Layer 5 of a small transformer language model trained on English Wikipedia (8 layers, counted from 0, width 96).
A neuron adds its activation times its output weights to the MLP's output. To switch it off is to set its activation to zero at one token and run the rest of the model.
A neuron's activation on a vector x is SiLU(gate . x + bias) times (in . x + bias), where the dot is the dot product.

Input weights of the MLP neurons that the questions are about. A number n stands for (n - 500) times 0.001.
n22 gate (bias -0.071): 365 592 683 318 452 515 402 504 439 688 692 467 610 528 526 403 562 604 877 574 481 265 429 475 526 577 660 539 289 289 291 318 644 363 637 392 469 562 479 709 471 633 760 427 387 565 459 361 381 590 428 279 268 855 565 394 613 574 509 384 515 406 541 718 517 315 434 409 484 327 356 471 429 534 648 546 422 559 607 255 398 357 630 814 354 535 516 760 421 88 479 622 889 319 669 447
n42 gate (bias -0.019): 225 469 587 684 720 500 527 652 357 425 582 434 402 685 441 405 564 555 455 541 367 625 350 406 573 436 552 554 411 434 526 461 225 423 591 244 456 450 536 536 530 487 628 564 604 337 566 533 304 630 473 398 375 550 416 345 362 541 409 466 587 427 468 502 602 510 461 527 741 526 495 405 578 537 225 658 581 342 614 554 590 525 591 401 325 535 505 746 554 409 370 605 515 686 565 585
n53 gate (bias -0.090): 369 497 440 596 407 744 551 457 456 653 453 641 635 380 418 361 521 564 630 313 361 473 622 499 410 501 686 580 406 477 572 407 539 213 359 475 356 318 405 431 305 620 531 587 311 678 482 615 584 566 686 589 633 279 493 513 105 417 609 687 555 552 685 498 351 775 647 764 635 494 302 456 563 403 460 515 438 320 871 468 203 260 637 347 636 481 492 674 483 444 400 683 609 387 595 424
n67 gate (bias -0.050): 504 511 508 452 510 584 497 430 687 409 281 474 695 360 373 571 597 511 459 399 397 606 561 669 413 572 547 266 589 695 589 264 651 484 441 689 430 493 506 485 577 514 543 519 400 484 458 476 474 343 240 513 689 562 604 318 433 565 401 623 390 536 453 441 530 614 674 242 395 365 389 489 490 830 702 470 290 439 604 426 476 502 579 666 490 470 663 514 428 728 447 575 546 248 668 573
n71 gate (bias -0.044): 555 687 432 502 383 512 410 733 416 508 617 597 316 737 728 639 428 541 743 741 464 816 623 378 471 515 363 374 457 501 539 402 676 305 363 760 507 562 342 586 436 503 548 537 376 613 688 507 553 474 586 631 438 451 319 654 448 756 668 394 549 401 435 456 191 238 460 366 487 654 453 494 372 467 401 632 484 783 583 421 459 565 385 428 418 567 267 340 439 431 702 461 543 307 454 758
n140 gate (bias -0.082): 606 489 598 519 443 439 555 671 469 624 551 694 658 624 361 489 545 497 423 538 393 418 432 347 397 581 560 376 436 623 885 694 633 501 591 538 477 535 476 425 234 834 641 702 361 520 694 614 618 439 474 323 447 407 353 358 397 522 770 504 512 458 256 504 360 411 572 644 382 695 548 460 370 467 756 713 248 616 533 447 442 451 455 523 349 358 211 746 318 281 541 254 537 628 448 355
n164 gate (bias -0.077): 380 803 581 553 405 398 436 402 593 333 536 538 465 403 325 451 543 507 525 20 381 360 240 633 443 491 529 219 601 625 572 573 478 516 328 602 352 482 543 345 602 867 481 478 417 543 344 678 680 471 365 482 526 601 402 562 641 546 530 454 427 499 770 564 670 540 624 246 354 616 491 648 428 577 505 578 571 371 721 261 462 508 469 445 614 362 510 552 377 375 787 733 677 327 614 636
n22 in (bias -0.025): 658 590 448 389 386 741 427 479 387 409 415 392 466 423 684 500 383 448 662 562 489 579 595 518 663 583 492 609 160 447 434 482 532 401 186 493 687 467 583 634 504 604 565 554 534 417 278 273 468 416 512 557 299 500 669 511 242 143 478 472 614 735 585 392 415 775 625 479 541 527 446 594 518 538 464 587 508 504 278 484 586 308 671 565 415 536 590 514 667 746 373 417 322 521 601 424
n42 in (bias -0.004): 589 629 309 346 376 677 496 707 587 598 577 568 655 533 524 499 472 568 478 512 392 528 375 476 428 536 497 483 734 689 559 620 352 520 446 225 575 351 417 529 420 365 305 566 580 344 432 522 568 450 498 413 573 502 508 347 213 450 838 394 594 471 508 402 455 600 473 234 638 730 544 478 544 701 468 621 680 572 520 588 512 558 380 703 468 367 450 395 619 438 581 611 385 407 363 413
n53 in (bias -0.065): 403 464 236 305 454 570 450 594 392 246 473 599 510 287 731 502 481 581 673 411 428 397 518 508 687 643 501 589 698 423 455 295 444 382 497 394 495 454 498 377 424 442 573 467 326 502 612 539 394 443 519 375 386 419 354 642 596 521 522 649 527 383 593 416 638 542 516 721 718 537 685 530 803 610 382 375 652 426 805 244 274 568 577 457 630 373 435 676 654 368 653 512 465 359 608 366
n67 in (bias -0.020): 514 658 344 553 547 453 691 491 441 418 438 572 486 323 426 616 639 643 355 227 476 500 546 542 602 203 417 422 463 574 507 396 647 472 603 766 639 460 499 531 770 201 547 498 548 329 464 729 411 488 426 567 745 359 540 494 513 511 429 549 559 652 587 461 581 478 592 530 478 584 366 544 544 497 322 513 448 428 410 475 357 426 255 614 507 592 425 566 676 787 443 485 555 482 477 339
n71 in (bias -0.077): 473 601 585 569 507 526 582 646 561 540 508 828 430 465 556 718 529 634 408 385 589 337 648 565 438 341 490 449 316 530 684 730 514 430 471 452 615 484 488 347 490 600 646 569 447 377 580 536 438 305 354 252 715 375 340 672 447 590 571 501 326 427 465 282 540 457 743 358 571 619 692 229 621 552 271 711 654 654 634 394 389 347 334 306 362 164 425 452 626 229 457 718 451 530 368 770
n140 in (bias -0.040): 499 189 564 318 405 420 552 775 495 311 535 451 669 594 313 437 514 503 541 615 381 603 423 749 520 479 583 143 374 371 519 447 739 572 745 486 601 546 455 697 498 548 666 454 428 434 401 531 513 634 301 425 333 579 679 401 531 281 718 532 426 728 401 551 452 597 571 648 317 560 428 545 503 594 571 363 528 232 484 630 299 471 350 717 430 360 403 545 539 664 347 451 387 389 497 497
n164 in (bias 0.006): 561 362 560 612 314 454 401 719 613 314 182 539 708 537 508 358 567 528 365 552 507 689 714 332 482 418 305 634 680 503 412 238 285 541 343 341 639 368 515 547 568 560 529 349 466 535 685 391 521 666 729 580 471 489 566 312 564 586 227 520 537 507 438 740 277 534 455 636 459 702 682 507 388 503 546 524 553 379 445 469 591 466 625 236 610 534 253 464 505 555 306 717 595 469 395 586

Output weights of the MLP neurons that the questions are about. A number n stands for (n - 500) times 0.00087.
n22: 455 521 398 513 325 427 546 536 866 475 366 423 745 544 681 485 252 265 191 307 772 340 567 635 254 459 522 510 585 687 721 462 562 539 526 165 441 374 165 387 455 537 350 753 562 520 876 340 471 642 466 577 469 462 269 412 578 576 453 661 493 541 409 360 654 549 592 316 414 577 320 547 541 549 753 721 542 397 468 587 412 543 496 592 496 320 570 500 373 612 766 643 523 557 227 459
n42: 444 460 606 607 626 371 616 599 583 476 638 490 549 379 608 570 540 526 501 520 666 522 339 436 374 333 571 475 501 495 367 312 706 629 445 460 425 561 552 207 427 506 835 468 501 633 478 572 450 448 459 496 524 183 453 687 603 451 592 488 393 511 589 481 208 492 432 591 630 529 575 671 704 236 601 288 24 457 485 521 357 584 598 587 679 672 650 470 446 456 371 495 291 553 666 406
n53: 495 796 341 389 237 575 443 563 604 537 362 523 946 670 525 503 461 489 459 478 643 523 631 396 424 616 470 598 318 493 751 760 335 529 502 446 383 478 540 596 680 638 441 580 387 379 658 379 415 646 739 496 423 625 421 496 211 525 546 779 338 579 516 308 608 517 659 480 400 556 424 342 367 667 646 495 616 350 700 683 351 655 367 451 596 269 501 574 484 356 292 390 646 315 373 457
n67: 527 554 644 305 484 471 664 462 473 660 672 314 428 378 396 795 519 567 419 554 364 360 393 491 376 538 505 696 546 531 448 470 330 503 320 390 464 492 439 533 537 579 596 424 432 441 421 493 348 547 694 507 625 609 399 748 464 189 546 409 591 608 637 421 430 427 272 637 794 571 541 595 606 281 550 570 642 261 279 700 478 594 324 381 537 616 400 714 351 730 552 691 531 490 477 365
n71: 520 393 501 522 413 627 526 204 559 559 266 594 506 550 601 433 558 420 640 597 393 523 690 522 296 117 626 428 539 335 948 768 563 619 393 549 454 481 689 587 147 346 496 326 301 441 742 447 616 668 669 765 164 471 607 454 464 426 399 337 291 616 577 565 242 560 418 363 448 330 577 358 386 276 484 565 632 401 580 547 638 734 719 472 738 451 457 213 585 796 438 617 409 431 797 519
n140: 471 594 548 379 353 561 684 589 336 731 387 746 758 758 497 523 496 643 496 609 373 358 694 283 728 503 411 570 398 365 751 495 444 781 632 674 377 620 244 616 468 543 430 452 694 346 541 525 487 505 659 523 530 604 541 319 413 566 577 271 474 481 382 409 283 338 514 528 404 404 471 477 357 601 489 588 290 496 689 469 406 426 441 387 441 537 562 496 493 394 475 596 502 364 69 400
n164: 487 513 455 585 723 588 651 708 555 762 308 793 257 338 594 412 672 470 334 440 530 583 450 330 418 744 402 680 462 580 485 401 655 451 750 182 621 599 567 322 304 354 551 187 384 626 325 295 469 542 416 892 508 470 477 639 736 629 485 567 435 377 480 723 328 505 196 731 614 472 382 460 398 661 492 567 481 399 419 581 636 467 626 340 167 326 288 339 681 591 439 347 584 440 555 598

Each question names a token from some text and the token that comes next. It shows the vector x that enters the MLP there. A number n stands for (n - 500) times 0.009.

Then comes g, the gradient of the next token's log-probability with respect to the MLP's output, scaled to length 1. A neuron's effect is roughly proportional to its activation times (output weights . g). A number n stands for (n - 500) times 0.00081.

" l", then "ed"
x: 510 494 398 643 540 467 512 665 504 439 474 467 549 545 719 481 567 507 456 612 424 474 616 399 613 578 502 753 285 694 601 423 620 305 295 446 554 512 607 421 513 559 514 559 499 539 619 423 542 529 345 552 419 473 427 478 569 490 491 416 475 374 430 430 453 422 556 531 444 476 469 490 350 478 584 491 380 402 452 453 628 650 470 234 524 513 609 407 520 345 624 556 473 543 213 690
g: 566 786 438 429 404 341 447 319 778 591 232 507 311 406 451 460 398 452 545 314 723 359 547 617 533 275 735 538 476 588 582 286 501 367 358 575 536 326 331 634 538 491 507 381 579 540 378 284 466 584 472 720 423 395 450 478 644 546 538 627 420 722 399 603 276 740 587 451 538 454 508 466 662 480 691 488 607 532 712 468 561 445 458 364 628 768 622 519 286 488 423 412 500 612 530 473
Switching off which neuron hurts the next token most? n71

" in", then " "
x: 560 611 458 475 468 555 558 578 511 560 307 368 530 450 569 438 512 495 594 570 570 464 527 461 519 512 408 496 581 488 477 445 515 507 466 535 462 643 798 438 392 595 599 346 508 587 360 394 481 533 573 473 592 390 442 568 702 506 574 552 290 566 504 522 630 611 555 405 275 506 573 582 453 525 444 616 246 415 515 387 633 386 609 406 557 441 419 474 537 406 532 632 465 538 301 619
g: 549 568 323 390 590 441 542 719 626 553 397 632 474 304 516 700 531 685 116 477 378 476 569 497 441 297 494 582 471 796 438 577 363 460 458 416 374 552 474 414 349 568 778 463 593 278 664 532 269 632 626 497 381 344 738 421 521 447 419 602 632 357 467 490 318 608 584 665 356 431 576 527 570 431 494 743 430 578 457 495 648 597 520 442 383 458 511 500 516 235 487 501 297 588 557 766
Switching off which neuron hurts the next token most? n164

"3", then ","
x: 426 341 432 465 694 451 677 529 510 529 431 526 561 521 527 513 535 514 444 313 627 608 557 551 389 442 495 486 621 435 93 534 550 596 391 551 436 478 599 450 666 431 506 548 532 498 438 458 454 687 496 521 500 462 618 745 501 334 495 389 494 631 513 612 360 476 554 471 492 376 648 650 522 451 504 448 371 495 276 518 496 507 568 429 450 615 587 409 509 445 530 532 596 542 433 606
g: 414 570 537 201 566 660 349 535 628 472 248 458 427 578 626 523 733 299 451 394 591 753 482 557 517 605 294 541 548 382 438 484 436 717 380 237 543 543 331 501 375 277 472 723 500 588 419 724 648 499 444 538 672 542 402 303 514 447 602 313 561 478 345 633 639 581 290 540 492 493 482 471 415 393 477 373 583 534 748 576 628 433 488 728 511 608 499 531 475 708 536 437 173 550 619 420
Which neuron, switched off, raises the next token's probability most? n53

"av", then "y"
x: 380 287 729 344 589 534 630 652 733 591 465 337 514 494 564 569 361 560 381 577 661 416 342 366 515 385 609 602 376 544 569 702 494 626 473 338 421 628 521 462 482 553 485 645 538 332 507 395 555 370 370 528 792 538 637 437 558 511 305 485 565 567 543 531 620 462 430 492 608 630 483 427 501 462 439 368 325 382 461 662 385 491 462 279 488 519 514 387 534 527 465 535 460 625 476 492
g: 506 587 547 525 507 175 313 520 624 369 554 512 486 454 565 388 353 559 734 299 474 321 536 582 551 708 633 313 500 584 451 659 668 563 648 500 366 446 508 456 383 560 496 763 563 405 664 657 526 478 471 382 391 390 686 439 359 451 477 649 448 721 531 354 420 323 312 286 330 629 312 451 319 441 778 541 543 553 621 578 459 489 314 459 370 371 466 581 559 459 780 598 639 467 748 519
Which two neurons, each switched off alone, lower its probability most, in order? n53, n22

"e", then " re"
x: 457 582 652 640 399 368 670 541 529 565 466 313 416 472 477 571 457 707 505 474 377 398 482 582 579 500 495 640 586 560 485 346 510 373 324 419 428 499 575 572 559 382 514 405 522 558 435 612 462 572 429 469 443 444 531 647 618 390 276 365 396 655 540 656 676 426 399 594 402 506 552 455 363 535 565 527 337 276 510 421 670 503 406 644 638 730 631 501 304 611 500 426 399 486 590 506
g: 488 690 360 526 452 339 559 439 312 511 359 326 573 338 345 766 491 336 619 610 563 388 461 355 511 286 483 519 635 275 322 388 641 270 689 631 744 513 605 465 528 518 473 453 535 519 423 562 474 405 375 293 578 278 440 607 475 485 706 486 607 541 361 629 511 465 453 401 615 595 565 524 632 313 302 468 488 511 681 615 321 735 687 484 640 562 546 289 575 804 595 504 539 396 591 661
Which neuron, switched off, raises the next token's probability most? n53

"\n\n", then "P"
x: 582 455 484 604 513 484 611 575 548 405 496 514 553 476 720 546 399 441 543 498 588 374 514 501 578 425 388 486 456 533 413 394 639 423 537 438 490 593 837 492 401 615 557 415 464 572 659 532 486 648 474 522 440 390 466 380 576 641 397 531 307 547 450 483 486 613 542 431 364 483 523 585 431 475 449 599 300 520 645 470 676 344 440 442 517 544 485 481 428 439 348 472 571 416 262 601
g: 556 686 344 556 942 460 638 519 525 402 563 530 618 540 492 543 348 374 472 440 253 608 545 639 435 569 654 417 529 437 711 472 595 410 546 482 698 619 375 557 551 438 614 498 556 449 674 255 313 490 473 615 293 241 513 308 530 661 313 428 636 290 449 847 494 340 412 356 446 465 446 534 388 532 335 620 537 537 420 544 469 204 523 674 577 420 598 534 474 625 582 601 442 388 525 423
Switching off which neuron hurts the next token most? n71

"s", then "er"
x: 451 603 597 546 623 464 561 519 420 435 562 233 481 457 572 452 520 605 455 603 601 511 379 537 566 579 499 655 370 416 537 500 581 316 496 528 424 458 508 547 541 365 484 522 459 510 402 573 440 537 512 461 577 462 652 554 504 287 511 408 470 522 512 492 546 468 646 496 574 537 608 503 486 446 554 438 266 464 192 516 501 260 580 333 569 566 701 471 626 556 422 824 496 549 467 658
g: 496 557 447 475 432 484 431 509 658 562 615 284 631 632 541 343 611 437 443 808 569 527 673 330 702 514 466 551 544 627 828 407 430 508 350 416 453 221 370 695 153 437 553 415 605 461 512 343 622 502 472 661 583 562 234 547 595 375 569 529 561 517 460 469 506 248 494 506 457 510 461 578 411 617 608 601 691 741 583 570 545 552 397 438 386 467 554 536 372 259 468 272 334 501 313 712
Which neuron, switched off, raises the next token's probability most? n53

"ang", then "or"
x: 411 504 603 428 479 396 565 448 358 312 606 276 381 454 549 569 475 418 441 502 654 510 660 550 587 447 582 562 409 526 468 566 543 605 467 443 611 381 535 486 342 499 502 488 584 284 398 583 549 524 418 590 500 648 415 539 549 329 619 548 584 570 540 557 576 542 281 286 701 415 422 474 368 599 355 503 368 671 546 693 621 609 495 449 521 531 532 438 526 582 578 384 387 667 446 564
g: 632 279 677 206 533 301 451 409 709 501 485 390 388 454 525 529 530 342 477 508 594 404 615 431 535 382 723 569 652 543 576 697 488 545 326 460 357 439 536 323 460 436 484 362 233 692 665 536 566 520 584 552 656 139 627 840 590 453 497 468 412 332 449 525 538 325 403 536 352 659 591 612 651 522 588 436 667 412 394 559 453 449 512 203 609 674 667 469 497 502 608 485 456 379 570 626
Which two neurons, each switched off alone, lower its probability most, in order? n42, n71

"r", then "iv"
x: 551 540 630 517 581 464 643 474 643 429 515 417 419 518 529 638 521 516 524 468 623 498 567 786 537 526 531 677 539 544 534 510 220 692 255 460 671 595 530 334 475 612 530 406 536 517 378 490 573 524 635 775 285 511 401 398 696 369 451 378 412 560 565 652 371 423 404 559 373 425 435 628 444 609 427 357 376 445 421 456 573 368 408 600 545 478 349 567 577 401 422 300 525 503 386 521
g: 615 604 438 384 626 698 517 554 248 541 487 556 618 401 820 492 695 465 609 406 349 577 599 554 317 493 471 295 354 613 389 689 530 778 465 474 595 371 405 591 665 400 450 556 420 580 501 500 475 376 660 600 723 335 444 621 378 504 545 386 660 249 451 423 456 466 425 316 392 334 556 389 496 779 678 497 457 577 381 252 582 563 474 589 579 594 375 303 599 705 361 569 418 265 516 469
Switching off which neuron hurts the next token most? n71

"c", then "ro"
x: 494 658 574 614 806 186 554 417 381 464 404 471 544 592 567 459 542 327 554 627 508 483 550 667 542 548 540 778 469 493 589 593 338 552 441 589 444 574 494 524 247 636 459 519 594 577 473 496 510 588 527 410 503 433 695 590 669 448 554 491 353 509 619 550 436 622 333 357 447 410 242 479 490 520 560 683 331 490 233 484 486 615 609 326 311 489 545 341 493 499 534 328 553 508 448 417
g: 778 470 79 554 644 576 588 316 550 469 666 359 426 465 578 677 397 530 433 328 556 771 529 662 477 398 455 606 603 682 470 539 337 450 352 445 422 384 370 518 625 327 397 529 469 427 401 462 581 414 585 695 635 397 601 540 440 469 332 653 770 511 410 633 572 664 482 401 578 516 622 430 462 770 437 385 428 554 382 688 363 563 280 330 261 482 527 329 374 572 529 614 604 524 461 605
Switching off which neuron hurts the next token most? n140

"ol", then "i"
x: 320 341 489 566 541 601 477 546 608 438 586 303 430 598 533 578 563 339 585 513 379 545 568 569 507 655 529 389 474 575 442 666 313 487 616 407 671 507 525 441 594 520 537 435 465 411 468 570 552 577 768 599 765 538 553 451 662 538 647 347 379 452 318 531 426 439 540 557 237 377 540 476 529 325 533 666 480 429 443 584 496 440 352 397 412 438 677 458 488 457 515 547 523 430 386 760
g: 312 493 394 429 493 414 533 356 374 467 438 231 438 571 414 580 572 441 512 495 657 617 801 236 575 235 270 777 486 595 398 423 574 468 435 621 469 436 507 528 652 424 401 689 569 511 366 576 567 452 641 268 606 434 531 797 428 612 599 486 502 356 444 502 574 629 429 596 583 578 651 440 475 540 598 348 471 441 639 553 484 621 794 255 499 444 659 332 555 331 396 584 269 498 505 745
Which neuron, switched off, raises the next token's probability most? n22

" e", then "v"
x: 421 658 548 583 515 286 687 578 548 378 427 441 614 451 587 436 460 573 600 520 607 397 421 541 494 589 417 593 588 661 442 616 550 548 448 532 530 628 641 492 486 705 551 536 496 402 339 513 514 606 400 483 553 329 435 529 657 580 597 432 379 515 527 676 463 421 454 281 348 302 227 518 460 523 575 552 327 421 711 506 598 318 632 586 327 473 517 522 456 437 535 467 599 500 297 523
g: 582 690 418 244 448 378 461 661 719 685 732 395 444 509 433 675 536 535 394 687 448 427 478 550 623 640 798 453 268 454 583 532 527 618 615 369 479 582 694 507 400 494 627 557 374 433 325 418 470 547 330 577 450 439 534 571 498 432 693 414 581 519 588 655 578 564 422 381 383 226 509 384 445 519 425 505 406 329 73 417 495 399 355 636 437 509 511 269 589 704 536 511 435 506 557 783
Which neuron, switched off, raises the next token's probability most? n164

"ion", then " h"
x: 542 500 470 600 636 528 654 492 500 497 394 384 566 315 590 589 573 452 481 471 504 269 598 436 605 461 524 691 596 486 420 546 505 311 183 557 403 587 630 452 677 217 494 487 453 498 350 399 447 514 492 487 563 448 525 488 449 427 309 557 306 670 478 573 586 651 534 554 380 496 497 623 641 497 555 503 335 398 451 475 553 596 542 487 552 734 641 326 502 731 392 500 439 533 518 411
g: 597 686 584 444 408 358 471 496 714 376 611 370 572 654 458 506 508 533 394 577 509 324 339 544 496 495 663 549 524 462 399 343 674 509 379 495 541 492 472 489 337 438 391 432 739 540 587 630 618 301 245 565 505 302 396 608 431 520 611 233 825 459 484 480 537 679 426 640 670 229 402 537 574 385 555 470 535 690 664 449 302 639 602 191 463 638 264 454 624 442 387 537 578 575 421 750
Switching off which neuron hurts the next token most? n67

" w", then "ou"
x: 373 624 524 600 438 429 564 616 487 623 490 465 559 452 506 361 501 473 472 639 647 462 477 566 542 438 323 461 534 470 462 386 652 533 302 457 401 496 543 307 423 551 625 463 307 591 587 526 527 493 378 554 673 396 591 547 395 479 502 322 457 592 523 677 468 470 526 541 566 643 530 574 459 619 505 479 341 570 521 476 759 411 364 451 452 426 543 474 497 335 535 591 718 491 228 725
g: 578 624 250 512 412 594 496 370 397 351 515 483 395 340 727 515 593 669 464 692 411 435 245 566 595 346 676 625 489 604 652 615 313 484 534 470 807 535 554 727 609 299 448 472 458 599 577 749 510 457 383 447 329 512 586 645 376 425 907 458 499 314 469 632 602 294 419 451 552 364 487 488 595 695 450 355 442 487 477 521 428 491 244 387 652 627 395 677 460 383 403 493 426 536 434 465
Switching off which neuron hurts the next token most? n22

"ed", then "uc"
x: 454 547 348 347 624 447 640 664 517 428 486 324 422 458 550 441 368 478 510 416 463 377 674 417 568 511 336 588 537 502 517 465 467 588 374 463 621 523 585 407 530 592 488 534 535 655 566 527 428 532 484 680 599 406 417 678 695 421 473 355 397 396 494 534 461 581 569 507 298 529 554 733 466 599 656 741 384 565 478 313 432 750 365 390 461 571 436 450 574 564 433 645 410 649 417 407
g: 467 506 637 546 356 552 527 455 333 476 635 625 646 467 325 608 445 435 527 377 414 748 535 666 477 560 336 419 347 450 540 434 548 435 444 606 648 619 496 322 424 576 488 425 421 694 426 246 472 626 425 630 354 311 381 209 644 659 376 339 810 620 446 702 603 355 545 834 613 405 559 570 560 726 574 320 461 510 419 663 316 557 402 446 558 351 540 576 423 789 426 480 426 403 432 463
Switching off which neuron hurts the next token most? n164

"es", then " and"
x: 290 512 690 565 518 432 714 503 530 488 670 348 493 458 528 645 566 602 461 521 682 322 240 523 491 456 353 610 415 484 423 549 453 424 423 618 574 409 625 426 554 435 492 476 500 414 356 624 540 455 365 422 520 376 543 567 540 409 436 410 473 532 429 523 567 669 571 369 428 494 543 655 672 527 457 464 356 367 364 471 390 349 502 467 636 674 734 689 573 664 351 537 552 643 428 523
g: 545 371 639 416 634 556 405 669 431 472 552 473 567 180 483 497 597 574 435 248 518 624 501 518 665 492 256 343 560 595 380 649 543 387 454 455 641 301 548 434 471 647 439 494 632 592 503 609 719 423 427 362 321 377 540 275 501 581 384 489 341 523 642 537 425 120 481 329 764 702 484 612 571 494 580 609 307 573 455 492 349 383 656 583 525 286 496 476 539 684 740 668 456 465 687 573
Which neuron, switched off, raises the next token's probability most? n42

"est", then "ig"
x: 563 494 387 267 302 435 416 486 481 538 558 370 504 408 494 664 552 343 587 434 573 472 599 495 529 620 373 788 686 542 392 540 509 620 350 425 461 423 564 500 451 553 590 628 550 473 472 516 541 396 579 583 602 251 511 510 614 526 345 442 436 486 493 565 463 461 452 657 443 576 662 430 555 765 421 653 293 386 566 428 562 628 380 463 643 472 548 336 429 738 593 358 515 399 621 444
g: 461 363 561 369 540 549 266 693 690 385 368 504 390 646 352 461 368 508 353 564 499 514 521 684 520 691 315 690 325 712 725 509 340 322 325 575 695 469 397 337 551 564 559 616 583 417 586 596 452 559 523 351 601 517 502 278 442 594 503 268 410 601 658 428 422 521 528 423 696 545 460 525 357 499 542 719 498 682 391 373 841 438 270 516 575 609 430 349 408 648 367 733 499 512 373 538
Switching off which neuron hurts the next token most? n140

" in", then "it"
x: 575 617 483 482 536 464 577 591 456 596 385 408 504 479 612 419 500 424 584 600 557 451 603 515 517 525 432 543 431 494 496 387 488 569 486 562 380 612 758 473 332 569 630 361 467 587 367 433 487 566 508 420 624 431 450 649 669 542 567 573 298 535 477 470 600 638 579 398 287 473 524 615 407 505 549 590 271 419 635 343 717 406 573 418 544 372 451 389 516 368 491 601 497 444 319 636
g: 565 469 556 423 518 470 495 704 659 400 414 515 437 614 483 563 483 381 526 519 467 391 391 494 391 315 270 679 450 574 708 423 538 487 395 560 594 409 186 523 621 587 505 411 476 330 706 568 648 375 537 544 704 279 281 569 532 511 409 612 530 543 706 402 389 472 678 488 454 668 224 523 381 321 680 602 668 443 717 368 767 411 136 460 562 576 568 418 453 536 754 642 421 511 417 467
Which neuron, switched off, raises the next token's probability most? n164

"ut", then "ing"
x: 405 389 406 337 570 481 476 492 520 598 591 276 565 378 700 688 498 516 543 386 501 487 504 440 556 592 524 598 498 381 487 538 709 346 733 500 437 596 604 264 568 343 413 593 436 539 523 392 580 499 373 533 625 427 414 566 584 405 481 458 524 544 513 450 585 617 505 523 494 544 595 422 598 554 464 446 336 229 664 615 331 621 457 359 525 517 496 472 559 322 488 658 582 485 526 647
g: 491 352 471 467 556 473 657 217 418 651 388 428 578 498 621 598 457 464 573 546 613 479 597 339 556 547 457 694 359 387 523 573 711 599 215 428 432 594 673 563 429 579 467 469 493 197 589 351 408 619 447 472 504 554 811 389 455 422 527 466 374 654 605 646 548 575 432 742 249 606 687 643 515 442 648 529 429 396 259 646 549 573 348 575 608 451 419 506 283 418 292 367 587 789 389 329
Switching off which neuron hurts the next token most? n53

"f", then "ic"
x: 526 439 517 509 493 543 537 398 620 484 618 349 511 591 465 419 599 431 508 382 546 542 573 498 584 547 422 850 540 712 512 406 510 504 403 492 338 447 495 381 571 592 553 438 566 691 419 528 593 530 545 363 770 357 481 477 501 416 568 542 441 432 515 500 429 487 567 431 453 399 694 628 370 445 460 444 277 394 463 489 637 402 727 288 399 537 377 332 455 522 569 502 688 544 419 613
g: 572 352 600 617 331 406 581 659 530 260 613 620 466 567 247 546 316 529 141 453 463 425 371 514 455 554 308 433 460 673 504 477 485 525 374 367 536 224 367 431 546 678 439 706 401 558 533 439 787 777 528 629 534 402 301 418 697 603 572 450 434 481 541 436 457 505 558 359 379 633 430 717 471 472 446 465 762 563 614 433 594 647 683 287 706 434 687 396 567 570 523 605 396 444 503 449
Switching off which neuron hurts the next token most? n22

"m", then "e"
x: 663 538 476 466 600 504 556 538 597 424 531 364 464 434 593 554 413 540 499 540 577 468 411 555 583 347 481 657 312 555 544 580 491 234 459 411 453 445 545 355 633 343 403 631 631 307 377 493 621 467 607 456 521 643 563 369 581 322 404 446 570 617 500 713 536 450 390 501 616 657 411 324 701 528 392 607 281 599 222 524 443 565 484 453 598 559 588 451 593 474 508 460 591 570 487 339
g: 474 594 540 623 437 313 606 478 498 543 406 648 670 540 458 444 348 681 256 504 451 454 454 203 489 392 278 555 646 496 336 519 311 372 395 482 515 659 394 356 700 482 575 501 497 697 543 464 619 403 518 105 493 251 437 520 363 560 387 492 559 465 476 656 554 549 461 427 488 707 541 829 546 352 429 700 493 353 516 579 373 588 453 662 576 652 715 637 329 677 545 464 679 658 428 459
Switching off which neuron hurts the next token most? n42

"and", then "ar"
x: 467 551 637 511 540 549 561 468 482 532 425 260 457 471 595 604 455 460 285 510 556 516 602 385 625 583 471 591 602 626 512 549 374 303 397 391 403 389 565 592 166 531 514 636 457 441 565 578 477 523 650 576 687 338 544 391 467 579 542 503 387 558 426 550 610 494 331 620 489 587 729 638 401 421 624 506 390 710 657 598 500 426 385 464 496 505 483 440 548 530 434 524 293 480 476 416
g: 459 482 738 433 473 473 384 540 448 501 372 430 597 655 459 322 617 642 643 532 258 209 557 305 441 606 257 761 554 408 433 486 617 441 285 645 745 433 522 591 416 646 493 477 534 454 377 646 546 494 614 480 571 312 417 562 791 395 590 429 622 705 640 750 427 587 535 428 598 649 335 366 589 523 466 406 762 469 375 490 450 619 479 257 411 496 385 296 485 494 576 327 394 464 482 663
Switching off which neuron hurts the next token most? n67

"ill", then " v"
x: 586 520 488 476 324 542 661 471 482 402 448 368 302 312 590 553 604 427 390 544 638 471 530 435 618 348 652 661 463 488 544 547 495 528 466 399 611 352 533 518 531 365 539 679 606 354 461 585 492 434 446 548 678 599 502 539 415 388 400 412 519 549 313 567 625 422 497 464 522 576 533 279 697 520 440 400 368 628 479 599 459 492 351 407 541 705 518 281 694 406 497 511 566 456 479 752
g: 269 440 479 421 437 562 745 446 607 550 788 277 411 441 392 598 595 602 394 439 496 403 610 258 544 596 444 670 191 315 276 406 709 546 540 768 331 565 664 690 698 380 522 391 354 814 399 443 589 416 484 462 378 182 578 554 488 578 573 555 597 569 459 580 464 507 598 531 440 521 556 597 544 450 706 415 388 271 362 518 454 443 427 519 324 561 639 539 443 493 522 643 511 500 565 589
Switching off which neuron hurts the next token most? n71

" con", then "f"
x: 574 643 514 528 479 353 498 519 430 455 315 418 610 488 514 419 436 385 656 583 654 517 492 449 490 694 478 612 616 537 565 476 495 422 353 604 505 606 681 434 330 622 606 574 470 514 357 458 531 612 391 508 701 323 383 575 698 552 480 449 284 554 516 660 572 507 453 380 296 452 333 516 474 622 569 622 295 534 543 399 509 350 607 567 456 483 551 486 568 402 472 454 571 525 279 572
g: 423 500 678 602 483 506 388 674 705 257 560 452 365 586 211 837 361 462 560 407 553 629 481 594 464 478 484 518 625 658 493 290 441 279 527 586 452 664 493 835 514 687 605 622 521 524 618 389 489 434 421 417 427 640 609 598 520 415 420 519 410 609 530 398 475 514 316 668 616 423 392 568 389 656 533 419 387 349 592 380 633 186 239 476 653 538 451 525 369 514 505 489 216 387 616 628
Which neuron, switched off, raises the next token's probability most? n67